Layer 2 of a small transformer language model trained on English Wikipedia (16 layers, counted from 0, width 128). Numbers have three digits each and are written without spaces.
In attention head 0, each number of a token's query is one row of weights dot the token's vector x. The head spreads its attention over the tokens so far by the softmax of query dot key.

Query weights of the head. A number n stands for (n - 500) times 0.0011.
q0: 390574271468621473526544679587460458487516354515516470544448587521473393725518496273586586841440414526574347646475365443207427331798566766827411278293433714663588524437360537522338513524725332631615225516594469484820321394602510683340410646567545560587332260583553586341322362298328558519346530495647816302635496549452465298627186731540304457620466312351451643672543585558257581557670
q1: 564305509671396485617428718312584546681343283551567648503497410678271392645640486445392587565541599546488495603482561554370555423353427476409328504388549496428635397505630637441650441470680440461293302484443469637303604401309366512291529587555415583507892623727364515595520571597502358722540634571380475664549424531654478729441316374719577297383649727315454621472329470372576182524544
q2: 310436490426472578492549449429543709353561509591558553603485621312542475468377612632444676319599395390651498584552411473563487518400656369509527562326538634467464472759606527436592513366457658606447434513450641657437690193597423490250590414465420609643580656567432577415461560362669380505589667428623503615496434578413403426560540381559526652537447511616296421551377545503433560455386
q3: 686385375595235599317453687380752536437456464343538301609866648437544788519568461562568717410562300544496426598627727494499729458425583437440397545515380316380596511563530416402580655216399369480180592342394565592093485519519392448495487522582405721670414561598376427511450482768603334264474560634505246832331606606917673830223369398293756512627375573453389586439376492480461496419474
q4: 457356460412556332387086554526582338635747726457335593440531593425453581474305602504485498678346186593445343611354441577397729673395317579621561497387729655763399595458379632731359689420367383513524392253543424301628314536522367426428346539786729494734772368639649346415428362321354608377406335482606354347697447596568513412786563564586754334444591346454667830585564600494523689592527
q5: 480460638556706673221364520510557540665670557396741479491588460410427659369555441498736745525500430486740378321393398613402586481504434433464380452578620444472501378493527383458630601439466478587525590604522702587678545464650317440491312551542419567638467458508436419267479489727490449250447429348558404530385779433389481579405452501459533237555487653211483694522482499499444535437625
q6: 451431513371653608425597526612398763250540696526503634598259444434488374425393467694458446404448559458399692330430566487489065528492441563518756503407625463342604326458571369443488499389408676516647474460395342431761565469521560640487509274460511414467472531539330657519448661291470538483534436445505608455512381311355553473745738591566327677583379544465410498609508515526703529532380
q7: 519410498492336607468447527528665577568526547488549420473545482525523544422509466572616466413602583546610417485484607663707523451413562408396385488325474500413514452534526389455466367360484414417410568446434517511248544384629584449417541326490406545579478559487429654275477588629738363520535463518638478694604485462605605647457424444661362695486476694367515478477447532560534542466454
q8: 334456549429353523603455434519376475641528569533390579518494627635395589381296346525596288549466528355665619587502271422313533394420494372471519538391450553637490441709405189488341611752434508578318526463501652476440526550568479568381729412443754440678411696436549459505555410579749426675377350412634600413395464483474555540441337449555510437448452505321448632550652498590266657685430
q9: 473314508575496625444418558360673542581409418594608474356552626366607478447583465437569615594639385315587419488722495546443569427560549606567338586421512488587588559267615696365645449437453415646359566548474598397463514507507432508406741628558391777368613574545439538536595397586539526483430619581500390664502391657688452537214405415563553207598493490454389703314355322405480492279492
q10: 521497314474639410577465459380450609611393326487519491429782534301537405556733474475472515539591385547562309532646551405638653591562460246607246508458433634545389500575550759504530454559634441342373482668360585692541508499382578452339568417698415423662548502557459519392533477398519397504453503631476479623580640429741340666342354428557647396369625612556573602266492452390502470253471
q11: 541385330516589395359412409483469559551398426486402392472522685416221413585505586506441603529674515765496386561747451534413455464428510429450354562570320496601670670431615836489620656497523424549442536587587414415334491443612457410335511544508643563679473434583355354459353407447424475385605526577416290458601569602513354504289391606686654661524646497532298453574547498497266623369508
q12: 666478777575450511717341369536537498433292574392318727521396434536458638461506477497305410453473182389460631604463554538457602495551616564441431336376489452593634641599374522531338458560635456569463540459456320678319381466558314505541588340392573338473510398467656545505598388458642417577470488495567648619382416646773589601560443407548519426552500492423358550357529686549593610593638
q13: 465488444528330405526451634250535414714145576504358518545545460759413539652596615218350474662428589260282708672445749409292571652398421727541309662357414383602549661660619465668526341365750442391628433422493678184342566655262381336575514566567462770582749259666496257600523456338500429466392332407329260565678469398512421408578546672655670365532522370603541563457598389560358521589649
q14: 419589324436369346495686529421418314433670484488557657438362507611612578464620477616468360515453540429461471437362693496563452668528451423450561507509442388445489497599507267666279542596662837431600237525590450354508554487606396511557384492532462397586525499537579477631557472570661432618405439628478622170468557300670708368606658466364520473313587556497567599452526520416360515496332
q15: 454516615551740562567455379527433526412422509781400482437560637255418381407357439375547394386497397451628532600569355377418623553483413336541626462433361610513489587379553426761655654495597554538493545611479604375542565519590509648639547350415568368532382429460536482429404537485529532377530571058639589346569459593405505274663426622480467595492549516433400336669459543702619411499391
q16: 505544581648470230506595348572343351397530423533481566499489544532496502642248182417393451379362422684591643443553484407634441443618482545525625445449531453703512250551413497434426444543542356622708433484443664476529483629330596454616281477469631546508377339669535434435610578457364499454385522413409392406705818484454354234686444403508541584510472664413606410603805563463657550702721
q17: 734329604267466519495440442540438473428714493422333405346485466583451572396470549426611572700508434678547545494495583478497377492804402362298575538237625329567524392588207654589422659623420526410520601607602628455766576382665488488166726471500502566543592550436717500303591409116357526401561505725639553685357329695584294495519595634298662460354419584500593604465733587336419632415611
q18: 453605379314629718476510614666443570432541530429465464283426421623617591524546527399659435486559804494492458526559299408478707434430391372425662464539326467562562552440537402512540611415542401401638393638560723722536269473443512516453402175573334325536460422296400467390379781489338528610593573458535621631406507633669562583567474329391585502515456491533556684387496608370505570663460
q19: 522479582505542521623433471307669423664533770499553584425579465549615670427710608448596467280666515397510645491614587581156461449480587447445397610205599335518650667552563562303301638447549492541377639646379346540703456605513599347289374599716463506603500645667166301395329460674700591368495377565575508379702402362377446630381246476617592414595383491681457579510439389519116498598585
q20: 394508481531468721483377377552403600868424251381645540460403740747580816566600593515453702590595506684593526431761647502422396418384529328435290455551487693361538600512575725418398395562319482472266382455504559529214492685515355588282425398674403483516557587827445336282558528595557564756528499604534391375665651549458332538311362482493614442666541494419334606591740556281489455353454
q21: 699305456522274562405432497630411634289509471341403586389500613374514392479506473557385463417504470601485399463466430358538295478362757575571642425535345556357593405784470552531556590384626326634604575502377615620309414360354591770512495595568599606393466542468446396507648516477451588464404689623464567638511683413614671399521386561512543600670464555532468550623640493669329547387531
q22: 509505474802651667574736485349585510464518462346449444340575511492652484501489772572369608612678334464480503314471585454460641388456482486401378591587370689440694661587420731662471285467397143506351591620657472662410329395637405662467731492585406648478411448404502464422374450510757519480456406450544557470404453418246448506461381426605458516529664439529644647369488675404432487440390
q23: 378733314310498424497791649243491419540449502402558534455483604424745511484508385498550538456394472470403391658425425449756670440567354560676556572251526503552464623316628275583609289446356554540725260441523539441453667382573582469688493599225533493720447522570542578412456521695385633638451376563601412567501423405437605397322590393397672623374271459362568361660629676631230718720611
q24: 487499542717419489670391427676754709473671423524311522718445497542243612478631631551485544525484530710537617085364512584482428595603620638145613472384447589543429042575537809212363219391413526470545384638441618686269298495464550444462466369540447536560380473509434410321702347542667398532507402349571498575418686529875439327533727521397353567750510719413456453559474324444743526423523
q25: 489267469579517443468648502531599211454453439710464603430572390679475450419619536399361530591546313670345607784669592409585569380729405460567432637361309761460399626390634514483442478604358588538525439664274622670584578526581521689496611362611547609352453490341358172346552450616439533428442378383465177596475512557416552406652544485574533604650291572542554413743605552536449608527527
q26: 584392445285741449514619574559506461610273500327319468286331489406546571377622649680434625397524326480626832542277620486456666586571419543712572378237555480620547415506279674722451269536301446218364437410482500652660598450599542655378433406463677511812493394566443418381540479463420595534428203462694466583346328504474443455569499376752710275518676586285629663526478582450462608492508
q27: 545658418441385709498567443595308662668400365364686391421257583425653432477616459503397547599686436513607453694472533773490676406608471401582460559259568718592450295724763736545592413471526374479202478536315432447330377557644590430360409535515540547562563502723537335510505322346564463365564613530475478316389314556548413617275672453358352430350638622354395699401654346522313536652310
q28: 537428559580551567452615811513665419556651445441670446587338490523535489545722524346347587606371450681569398500740560630503603416262513709636408606786660429444347388563495455275740437528646452651497429433306324565522508441518578150510354731599476530282374515791601413626357411500301611563441442475323474607479424556494493415017541457541636253278599439438324505404528425524593607278435
q29: 298555555410457488459511596662468540665481401472611669373651419561666253416470457592632449397596558535498589651417513237711339338548390449444561624303421371657430426427338476605323625460534560589446406662531455380503660373401749415451338365648482360625567685550514462537377554418443578594567343565640607546695508417382553495409618219618494448593499377385518705590548571569487558433667
q30: 460710396468480495610635260456278719549615453477416471741327529442623515773548457439505487532512640402486611463611417395761330321512639267421381401212550342552368490492546558422692562393498562336531382468597696330641504513407593627506666496253375551418602620575626661483472348322467535584505389573512535448513562575470395296607426710596427652537320370437656519352378738439536610446702
q31: 578511603605596857530477357475497465605470466563409718752546499419445347424557609473627507579611340298368406485397393354109452425531635723355369581691427405592383358641425675686625290525399328511390676490349597505608500419772613531453713243606660387693566557547432383321575257402474404558289385422625700417376339590493380678428434489442317460515669474521267402647489689697589631259462
q32: 671274611670216579592459664465518419566610505488509455335593400672590618526650434498492537517544754495563503612473727706702442166487665727530452575473545425599611458266444501478441573529498580465484513466275474846349517454559652521535553537507282434623544397614366634436700406476600478447374550559401383550235702207709396383530615453495581608495635314266293479346467508504668487302520
q33: 628525455345633275579532574470459425550636523696501369427385221557653643663446637379516522492364400446457362680611337668363359448551322453670461525480582476670508875330237341304384552443619471267645407334607532483458548529430636430663367477392309407276571453594523335698479400368489505535398647528377528621550634282583638434529439515485549452552620443509528682360632406646377765517554
q34: 703458434228623576567440432565389529590493509545494511360480482447528198588537425668545600567634457631770459312499558519631536638425545384502416375574313516466498574427645522480490576289559539335398775298351492290530688438468507633407448397625428553464177607417432504477586837530494477550684332672425372631433680463497379652462519412547550610609459507293494502475384520477480330411544
q35: 653484582395542672456545425549508477646507532503397633441397615620591477273650401584424277610483433544429346765510389412624375452525503499504414362426442354129637361490420516609371380646723577298477464389575638460483395702600471658184588452620404544620594555409555409523542328409526482575579453367607628486596591341676303536542362646498232612524709433537597567485493473379407145511510
q36: 511670356506374516483338425321602559482782391370367505453759381620467380474428504727467243457537387539549377671409670719479480449259583604349585273412622546281625304643476443442389662624511406559567253600266378395409466516423460608596341408928591262609558718377453664425505620422451574468514562447720679733472607459590559445734615412636659396410490864294576579705640417212585569395410
q37: 607662663385564460607451321415205631407383514603477616569186474636490627678528536451526214627427580395467506403410550723189544536586298559482754488593467659559606557454470518412237712661528464449339309393458531611475638706402616556613560563378417239464273255559490490581486616438399522560567276277290494617365362626403587421514671425443623435597478260745541499694603690486518442599537
q38: 471437649426329648449421378417535465533440479578400641494834664636257211598470370596591578677646483562259493656426567567617606379410512523536620489504765494336438584415556623525446541552429471456425683435662418368494421729544581503583400168431522520393494738301501475402544538386372483406743688469355488627177564521546436382568452445563544466416439533595476537434615536255662501444905
q39: 453434235607541551657692645487649580437442575587568506579535599445448517494431458417527459513582188409582461342462524572507567521384343711384452376453502507588311404568545425405705485603322466296395302257508459378560647537373731471524401494384524480416615452423554625529409291615433366661416456478519507629510724615621585451337465635626434625452672588446535479773361595636791366439594
q40: 702693677517530540608367617332620368660681512571589500565485646557527537450359607472635498504253477440447518481521577583368533581343652290605441545489367366465437551449315304579521532543507709527430676423584211549583464340418383915604383593405439578722529307441383378362409353472532404496685696202495373444389599460565483677314350547716557451513630346646711641292450592320423465498419
q41: 413517609344345328517648380474536136416389585654657620537287451365526445673510674425241517547522540444462452600466345549274516386453430409590496864607448485443720572500608662448644437349306606509323378553369507791498710476478731390697618478362389384484583470425670559419664603581453581547451625542407457568712540587369298361642467402688651562507390507662496529485503282408592477421477
q42: 464599352425443409859525290485437559457435779492477362296290542590489487652588558336480563455483592540665574542686522392244313331658257618550385605420582450338593525782363710276460555173441613782597403583498467369235346638692473566504458484533521375521531472423775369741498484465555697640474631655501453457430349349369538645581325554519518560775595175528628736331275396662223520773448
q43: 638660531410424723532601383510443451692415706653331741427207624495276650470615551351475712467681509515383703471502377411553639394527436674662475530575330514384636463290616606501384352638645481520494266449471669599267565603293458445519548450686325487625482615351433610467491309645495317318424472577389354453455314395504398462531550532264480646349387470493341356630708494584455568674448
q44: 474583461362491344535603516409555650717454694352572260702427494569472613397479500631391610512472395343505603435444469529513612708227613513344209545814411635555386474393620488579585615396475401532476472572219636582336678465427439346357394432661285668618507612609673368450442508507465547340454083624654561507535752554634476506524591497541448456470506635411514397658674396289472475503654
q45: 491306427559375516431488377654848369768442536520641322620613329394456699385646585453408578462439708464324364341594516494487470726366523718403766616539414508405598313211486525406441341684438320320609478482646437621338454716499330471554491613623471430441541606508736679554434157429625468558446527525360507519659701553725611511486580488271427578592376578480451494562513670606595439303468
q46: 421452525340565608678424493825409402367604417609528595712476467373409496503409533486522465524556447634577458451439745529910426408561379541362417223570587527312406635585440479508453633583500507459455321341590490409393360567534543180512360844398646611421505443555241668551392763497484607563722489684496812466529409531596489511406591325390496451485409235586597458500537754448610570329821
q47: 455586352501298622480606484577400490618371494510604376393800460514585632624581376271515648641529334454607264368393298487328607355492276420640576686515517498423327671490551393508708184530665418366355631615486516692512649659420581369310687560454674611665461437535752495352253250429495750330358364416480364367646347467588342527616507275825464635530447448516452639378584566472507460532556
q48: 583825492531306366567786432296648555419600543551489510362616378419492609393573535267635688488516338449404483446451511403586515467212509679509476617578333408426435353590654430580449466556607508714299498522493385329510658545675469530511445038501405521529506599436490466292439674770503385391331448439680580506441500610515391789567415484483694520519469474390529567537524497500679502420370
q49: 433572449567545553571166566370470646401076553322474466488458535280632636582482531743552325532474512377267257490602686492555652378579568474506410266468462431680469402483493673578482509345570545567469424395370528556469605401581584285627609580430372312672520590485662529456563542584486401533441417413359668616678690296483561649435495564427411604599488567677284628569391533654250342529475
q50: 366496519447563427487595597429482570393503504333427530419566347301458414437460355715689461251644646718569506624425331407609490467638513562389611563554393492500626352589476583659477498433479175603565366484411436633458273409476434368453338681251364547442227418575480446571392576664586589362643647634515444563638750603607754385382455260638622679503586644910333372566477598310430538515585
q51: 469381655562338466429416602383383227421432334512403557431415441583889559547358782421428460692444313589468614395354639558487596573683452499202571505731700447597383417443440485528697443478592385365710623413680611547607428440428528594591515761338525464414603567532429647585477447622562503504706458461401393511440611227485627384385511623455389395255531481607465472615399403579565547501603
q52: 639654354663288431788641797538259456571532400357493390511548605339476711331539482348530365522489467448601446811561435465308547618572294605321283534602301635436568365410360441560497136725597417360416390509562511729241600500604557582378519569436536493608625285463488495330594451329513363444627207422598642568384618677415719603516599508364482408741545362508577485598580480532571628738510
q53: 590493322464696251593389570557441528493412495549590429482562476623550453634593485400338377583429430382555497544620638485595476392460513477434603356338344370453481487504718544500503499509534413400516385588603738406361370501357579481382561666545471526551083428672312411589710433540586638503409239453551607759479540411702775467508451470492339494538757382523615368641346501366638484552477
q54: 527544540733628439548740399510253632513397495290563377496362474266507515427575594340542587695571711593362699532476441522526397623538521424617357622443457592266517558601414664421602668686688495474503506298654542255276338560573424431623337558694463218513417425513344473581560409494419500598605662433444497471267532621586546393445475511434596640394490295597483307601568588548395251504350
q55: 640366298523519614644576528716491393278443586698353615225542513689704456463345590652526426650531460444506519551686612399281338322516432362631487541545453473743512535352647505401405651437590521541357507472193385384435352694428452451646310446672507411647574580603571693367586624522567517535789419337593411346614575364281504365631484496330555325420370452558534615566475621520235605587481
q56: 481433510408701538629370515377401414280592378632301437292600459507615330476410369623576493401432541541339688443795686587555441702381729509477577259492658477428557542533551549302447694420734630595466559457424273425708556576497456384837477397529122474354733562765549648491559534539494740477519489526547348490820420406234661289362483559542777501624559524526613547424248452329462565302759
q57: 555600312552203354565418433516514241547559675367708625496664658456654814549789291267437476429556379553528379445567652643472541497576287468513489660433617356323548481345409450555504507706483469645411559522687578442581371473556487590429606413638538654603397490582669276530616373264241421364413260570172564391516347580693440463757622570417368346635386474340454614768260440484680454719544
q58: 498531611378462434549444545452491515384514631670488525465436607342607470533457507695454651484648724468385511355626557528475532243555319309431509433575406335542691368298558409457633530296241650590504634468405564328673642599475362572697490605349603548335516335552493665482346439490326376464495726560604459612433500486385422617528499322399597524375360462579499643611531420487421662429321
q59: 573571633504531404315609485553561704629628383536582302495416580543433486462235676355619646598439502567508518521598579512577405290409433539464364335341709519611485483471498622569554603277489415417690266333260503340567509722458515480740315452496504530541555571694476490621585440383714388405490446624448556722549538522422604506666474636444478590465313675318511438472572538251387539417286
q60: 393595591420517658330631540687524697541554537331628243377390433545426275262524411616609250406645616399317424644567467465533511479450738496532113579588631505798338350442425467453553510490621603504326543487611587698507275557507689496718505290587489416401494509583550500429390395434661442556526503609494397594548470438620542352499380166568474553703480512410508465415618382351570413465400
q61: 610475311509403554401583441545525371386688684230557458512628429668701593512331656411401832492517692414533425625539393534323356453630251467624627428575463202425453596627510554431453516378658545487318553578644552451596509611608466412387532387416582602779446454475579454620455440377481473609440353859633225458631599451679658436577562458497425395406868410476729570074508374489653282497277
q62: 453359310736489647462670432670615480557509560463494536482417451505342549459677484408449282356382647550538459547262474395661462631147568587507393602413487558395494508654800422354624291434478244519406659417541453561486397294569491574397456731574384427512494528570669791496359483649591428545620640579379570554795466495812411505425339555550604487681598646609562390528646451523492446445426
q63: 418469662428490398673702497439409464641480415565248337456437488415606323605314461686563389734334509504949607440448092476308285478602536518541338458460485522426549327731599619377432656563568269346253519757562349401643674393638397471507537572754428559517700624628575710444474250488637402578541645549589585525519337512434573145582578464631552536430347478441599441464670540749475385448379

Each question shows a short text with each token's key, already scaled and adjusted for position as the last token sees it. A number n stands for (n - 500) times 0.0019.

Then comes the last token's vector x. A number n stands for (n - 500) times 0.0051.

0 "7": 424479503594542534428426455401393434420487579526518498509521465526469512478569339498485403267432556579427802534392545448602540547528534373475424491616507328510478557598515429488456579571434559
1 " (": 548547510578471479402466323469364617543456574322503260431417491658361747480532332471467462150454678774423795603460497521552466565481565337521409523597441408496489451519576509490471579459466571
2 "February": 473634349593512525434464261473362507508544525407490303487413498637298764555494300461528464164435677719464632527461485633578550612391562310330484506591592362553575435504578533444486513485506640
3 " ": 369519385530574445458450368294332481467488585402567356450399469627400714515510328446479468229498667743455789615502468493546487603485602319397382556561492418523527469463577463468457552498415597
4 "1": 489555466394535481534444404385415377524514561426499399454483464599432620502496283540495432208424653708429744668461480494570485644448610334439358538620469402528453515483561531469455564516386568
5 "4": 476541572463463484522492562388422430541507530467550432461501497583487529529564332522509454282399585741452722620497547475588545526450592361421494437683428338518488483602578499518464623516412592
x: 197373314470359491233518508681642616315461658616669723240447457361385631484514421337612661733493420605411722555499515320401468688326511542428663474675767625403453487409644301376703312523728699488821429577406372368282455644522353264470401466555559604437539500410272532667452532457342492501362619334381571554620518441546675588732544446544570571581495471629367464536582467392484436632552
Which token does the last token look at most? 2 "February"

0 " ": 600509624572430437453522249496348600525487525378506354388389543618412730492510335491506483219518688776427753644556463505590459610475614323405370512599465486513474491493591480444471545454395577
1 "CI": 649634390701471412484463209509361565565565493341425277508410525591349669542440298402637486168494723772522685464385525569579572652413556424411378538670446416567535507567672487546366583542503460
2 "O": 442706348479518325559426333415317503494544455370477384527423462597312673439455325409587478233540731641480642515488545548589494602472530368547390534656504323549588515588630506488503607544410455
3 ",": 495512438537446480390438361398352609581475555306554354495444454704265664506532344477403480108432631693410704620444504542538484557530598416411394514617515342501461428501556443432500596468444538
4 " over": 503391351413450342585318443322330501515591599385538442451431427677359681566494318410445482172470691705417743493445532608541501438444593358423434489667539446554450425453600479473555638519390539
5 " ": 535388436370570513537463510242325397507509596431583393462364459623330645512497356439507487218523681764419761554499478538576438581460606326393401511588478459505487509484601447458463571521392566
x: 313390519383392487386597457833369707465534521483419537487416435391503633433531450340535608558373232839384455779531569389511410501313526419508479647628586667602539403458543387484592386552599550496756507606637549501327484551584368498483551427518526555451670491401334560615456514460235620373471568326521458549632547414513647571606657471531440542411429699604416431490610330582317527715382
Which token does the last token look at most, and with what share of its attention? 3 ",", with about 30%

0 "):": 524490498548523494431447480627414564420502522479497388417599547578359765318510367330502482080334660595408670426417429549581573485530478511425523537622431428516450532548464448493457558489506540
1 " Week": 576628371656495472453385341549384579476615514359493362517479477547436826514556245431464524183470642630506709578434456595526572582449597368353363467559559378493529516513633524494528539492589589
2 " ": 437608434622524428466419326375316520448483572412559373428413491612422719464505320434500502226512688753463786603487446512580474584474575348378412547557484454522513490477581442478481534476471610
3 "3": 519542398423477479549432407418356422490481508394514385457462469624379594531504332502460422198464664728496797661501459522564512598463575373356451538726453401509486472547562462453450538501456615
4 "2": 497590513386481507598527511392446379531520497455525443505495487616410600541539363475448386246447624709502760630472516535547533560499581389403412485671440343575536524587572481518449590513436632
5 ";": 527485485367515507576425418404402485459469654410600421444524508567309785322541396418519485150422687721417762530464427507585562501540584375417498551595478348549435483558534499478476590449518523
x: 309430372622413238395537360858638677387536504475461397448486395461454754528577547251476684529419370543480315359476472309394491561433468528480563481605645613368531567307542353377613401690662507539633423667640575577234605545559419403451531670520717613441482403418457547737460241461299661397503713506497380592641638525687655579598595485562462452476575622450492491584611328548361447453356
Which token does the last token look at most? 0 "):"

0 "8": 416468495572558535436435450392447449478481598512536515496494446510477499482562385491505417282423588553393736570418580444547533548528552388460429520597487286520488552626534443495457605563428562
1 "):": 512498483556507484447413427570431521412498534495523399417563521561327715311503347365532467108340645579405684421406466525594567524526469487416492525599426396483462569596479439471449573509489524
2 " \"": 450547452628477445490389337454312526546531561411519317362469457615394748459589292426470465147399726746406690504409538525563520495451559382464438516627432431494485488511558449469500568461440572
3 "L": 205560384377620416558446331354298453532613535351459282506442457663478757523486308396540487188498784762442667568430502539527504607410623378526403608677488423540528452552516434497469584522486503
4 "ä": 467423480432507397522387561268430490468536514422561487476375469596350593454432320486596498238500645734532665561451615537537492530486497440545444434664479422482433477553499306490511566496469555
5 "mp": 533349643450546517609402557428384459357495559515493487456465488659333511495480336402571455367497653672563687448426627568585469464495471438478329490618528448349393419568556479374473610541458519
x: 455449566193418174490567551586548327608518547541466715467417339615482669556548397489382561681561478588575563508330405307395509546192578495428552380662424438556404466407359391528289433605644712570787381678606446602554607463284510387646306439310746453433827452395552440878393623276341592567493497369370612430630454439681648423472862449432178666436683578385677362504619494443390709695530
Which token does the last token look at most? 3 "L"

0 " ": 600509624572430437453522249496348600525487525378506354388389543618412730492510335491506483219518688776427753644556463505590459610475614323405370512599465486513474491493591480444471545454395577
1 "3": 510460411603457508470451354466338504540473469368485377457460504628383607546506336541473416193468651742490774698545467514564489605462611335376412506741443404513469464546581481447434545496427582
2 "9": 547496392459482546482446401359415493587496546487569427454515483533445597541561349530447400215453647704481751656524527475557494567487604369425402495680453360599447517636558462506474579551421619
3 "\n": 487498435470450572546356384428357580374443580455539367471379454702304681509541240498583463127365595662450715551343459475573450592486520376441421517550472384479462560588574442510519539526457517
4 "Week": 392373445304541472543450361369344458456561551357522354540515517555350820538581262387522502161420633636398741478403477693571558567399595355396417455604540375488587454379674493425518546527587566
5 " ": 558378481367549535540457527276300420499454599452599398456422500595378699472504309413545515188476687734457817578501482500614461608469572306390392509560455444505528463442620457494465515536487592
x: 228388433456474414460624520775466635353539520273454599546444414420510624441596485297588567493228279782458411738606508438539450398307486394534533524478616690614630386336509276302589411502617557475740546631634691484338402504618365458575456466481660545462577456518277552578371500476169581400494570452594358597621524449551651641564683500530625595451445610639468395537594311513390610673430
Which token does the last token look at most, and with what share of its attention? 3 "\n", with about 70%

0 "\n": 526489485561615578408420421608435724358468547385457316379427501721365765496567289417557455060345616671451694497332403519560465508495509403441476515569425410532443501441561476551527488482466557
1 "Week": 591639376662474468471449316541356578493573483345476348542518526552396832544577256396523508156431640632407747472403473695569556562404591357397423453604536378495587447364672499434524536529592568
2 " ": 426617412596523446473455333362285580483455575416564373442437513594407728474502304417541510175485700732461817573497474506612464609463573306389396508566450453513529454433622470496468517533493603
3 "4": 552551416422466482523449434429341475482469541459535374459483503595423609510505273514479400208420688700475801623484496470559541572484553349402457511724449401530443456540570514446458591538449669
4 "4": 484571540407458485547495526401408437508476518521568411482517508567446600524537310484470389242422627690453814577467527485550576512474549378427469454715443381571468496580553501502471603555444669
5 " (": 521420479398552489554435483304287459565483626402618298494434450627319734471519314433511483127451678794425827580428508540578456590465557302488416505583428401499543462543621497514482560515498575
x: 279400317473433277317663521788466535395370527381514402480531572494527654390687489265604494556447313676467305677354525354478395439349486471628758599463692635517607460421580417324557451625659516488813528834589644545338522506550276440509345579428654570384543393316346608593350413581381641565579464525595373618537365381584649535493546379585536554550453705712533498530559478512464530415422
Which token does the last token look at most? 0 "\n"

0 "ant": 680494450617494468410371504496483495445607483467365504395490468570330557518486330367572512306537583560484747466356444538567502612451478474512399496654533427422483493536574437428400611495586491
1 "a": 488582357470577506461427561455494551441563517477406524395463504600354544434521377418593455268527627601475663516431537420633523580458641447549397456542553393425434430583538432423465610486557458
2 "\n": 488499459514496603482342417482376599364470569444531403446393471696337688494530265506554487110369585628443673556360464487562456568459521406461416540542498395442451539577573431469493578487485509
3 "Week": 338519329401525451523434346409351484460577526350510364542514522550378821537587259406513508157429630622401733488410486694569566566400595367405413456603547373472582453390670481407514564512585564
4 " ": 424385403421558508520443462291291474488458593443581390442424503598388702476493314414541524191481681730452805580501470496605464604462573312390387520558464445497519463444621458490460525532492585
5 "1": 423516552397534511582490455395430369505485561493501398448500477603438629496496274510493414194414661670443778618457480480569487636445569352447371531637472418543459521446544537464453550555409608
x: 241469392517268416397590518829656683269372604638499678475498251342714500515663546344525642602332364670518685503624404333539530456285445424558586548711565699497565415461602260279669199380656654485849412565460515389191556621532336307499441477538627604393586454360230319626442548510340588512703547519506498450500469494444545434656706474579558519522498613589477542505674463459381506579442
Which token does the last token look at most? 2 "\n"

0 "su": 560502403618483514419434453515476502523532443509449431390395504680338507547489378360552444270604596608496704445428522505574544605423494383510364434549549500429454479588668504487532681580517491
1 "hun": 532543369527424571430447334428489437544524446420467518509379549687278545525386366461595489278505653670488710515434524505512584515405550437507411464593472415419504488480608470497426627546472529
2 "an": 465590438410529561485392476387491525507560501477467512473385565656359500492517385434597457228515606679515725482390505524569558537440527440561353440559515380417444454587553399492431566480530433
3 ",": 499489474509440490385414391416392605571469558327538388517459474707294624523532342469415485124421612661391701626418498502527508552509595440435407525607527309478454429485536438425484618473484502
4 " or": 501412404391437390488352415421463464544595602379469354445421435650341634593489408428446541193487659708390663594383373559493499519473532464470324548595496466523470503541520431487534569374523497
5 " ": 531384460398571526524439538286381431498531626444548393431362481646374665510510356428477526250514641734416755611523440489580474580499594376418372544582488459476471472495553460441454548427429538
x: 250439503460398403450598483823480691415502579643450536565360401396461682490545455289625641584387224826524436722515545426470441533360494392533611519552559639652453443455507400449519440539666583566638567656582527506306348561515327522452595517429441558427534537432349523635470487487211640338473566285531399630619512487569685627527671511448382510444533697635455396500565331474352478650382
Which token does the last token look at most? 3 ","

0 "4": 399470462605546562490462421394414436445506517517530476533531478518450526513554356531508406262406590620451809540425604439582545536469515373464459465612488328481501523592591434459408598572450578
1 "\n": 506511469570543599429366373506390648361479569438501374451380467697320722503542255500586458084364608658446715518343459478584445586460515367440415520536470390475463530556588452497499537520457515
2 "Week": 432652299536494459494440313480341540481571506347490348540518524553380829542580259391522506157426638633403746471403474693570557563403592357396421452603536378493587447365673498431522537528590567
3 " ": 364498368508549471497443388309282522482456583430576382449434509594399716474505305416545510180482696729461819573495480503613464608465567306390393507562452446507528457435620465493465518539494597
4 "1": 473575468388534490569463420412402385504484556487496400453507484606445628498494272516494409194421665669452781613456485482571490639444565354448370529638470419545457526447540538465454551559409612
5 "5": 435560580456476496535503571408406390540462523538551418445519496591491595518551315501507420271396647719477747576486535473633561526455565415371476467691392361532434500568544501497432611560433661
x: 240302396468376472246610573593626554228471634631725687267418420422500676465514421346660582633496474615356672447448568273483459628257493561437601375713727745461451553406564339376643218395734725446824354556476491442271445618536401183521450438536640532403519586486225466642339482384288610597484702369419644558482426461543628498680683459615649518564494597549369469505603414414498483644578
Which token does the last token look at most, and with what share of its attention? 1 "\n", with about 50%

0 " ": 600509624572430437453522249496348600525487525378506354388389543618412730492510335491506483219518688776427753644556463505590459610475614323405370512599465486513474491493591480444471545454395577
1 "4": 498452420600472541458476362461345552549487503370505378451460513583420627525514308547480430208441674761473747697528487488561500574481616297398428482706454390517451444560607506448448594477410589
2 "8": 544471400483477568482436456372415502584466568473543437479490493534463603506552342503487412220440619677428747667510522483542530567516610314422406460689441338601468481622568490542469614528402612
3 " (": 441517409524518464469408382342330534557476611367561282459403476648344724469537329470478454160462663784419796599448514531564463568472557322515408512593445397487509476553587489485473577475464562
4 "November": 435470385327489522521459353322372435494584496371511302491415478674278736567548306462460457186449718712498606535483468615583539603428615320376433479567612315575570427484614504443469503483544629
5 " ": 540373467378591546505446521264352420478472605433613373463403463617371696526505327438478469241499649747453797610505467492545478619491613309412384554558496408535528474474595469458457543516404590
x: 183371530413438394469551450833402639419527501472499569676467419370490674306588382252553578519344261771435444654574540432496468448307495460550542631552591662628657395529516451465629410516622579510676476595594624458278422561579340462533555423486560547409575434467247525619549474487142618345457516470534414568624525410605619669697628436462481623460539589636472439490602299498448527674433
Which token does the last token look at most? 3 " ("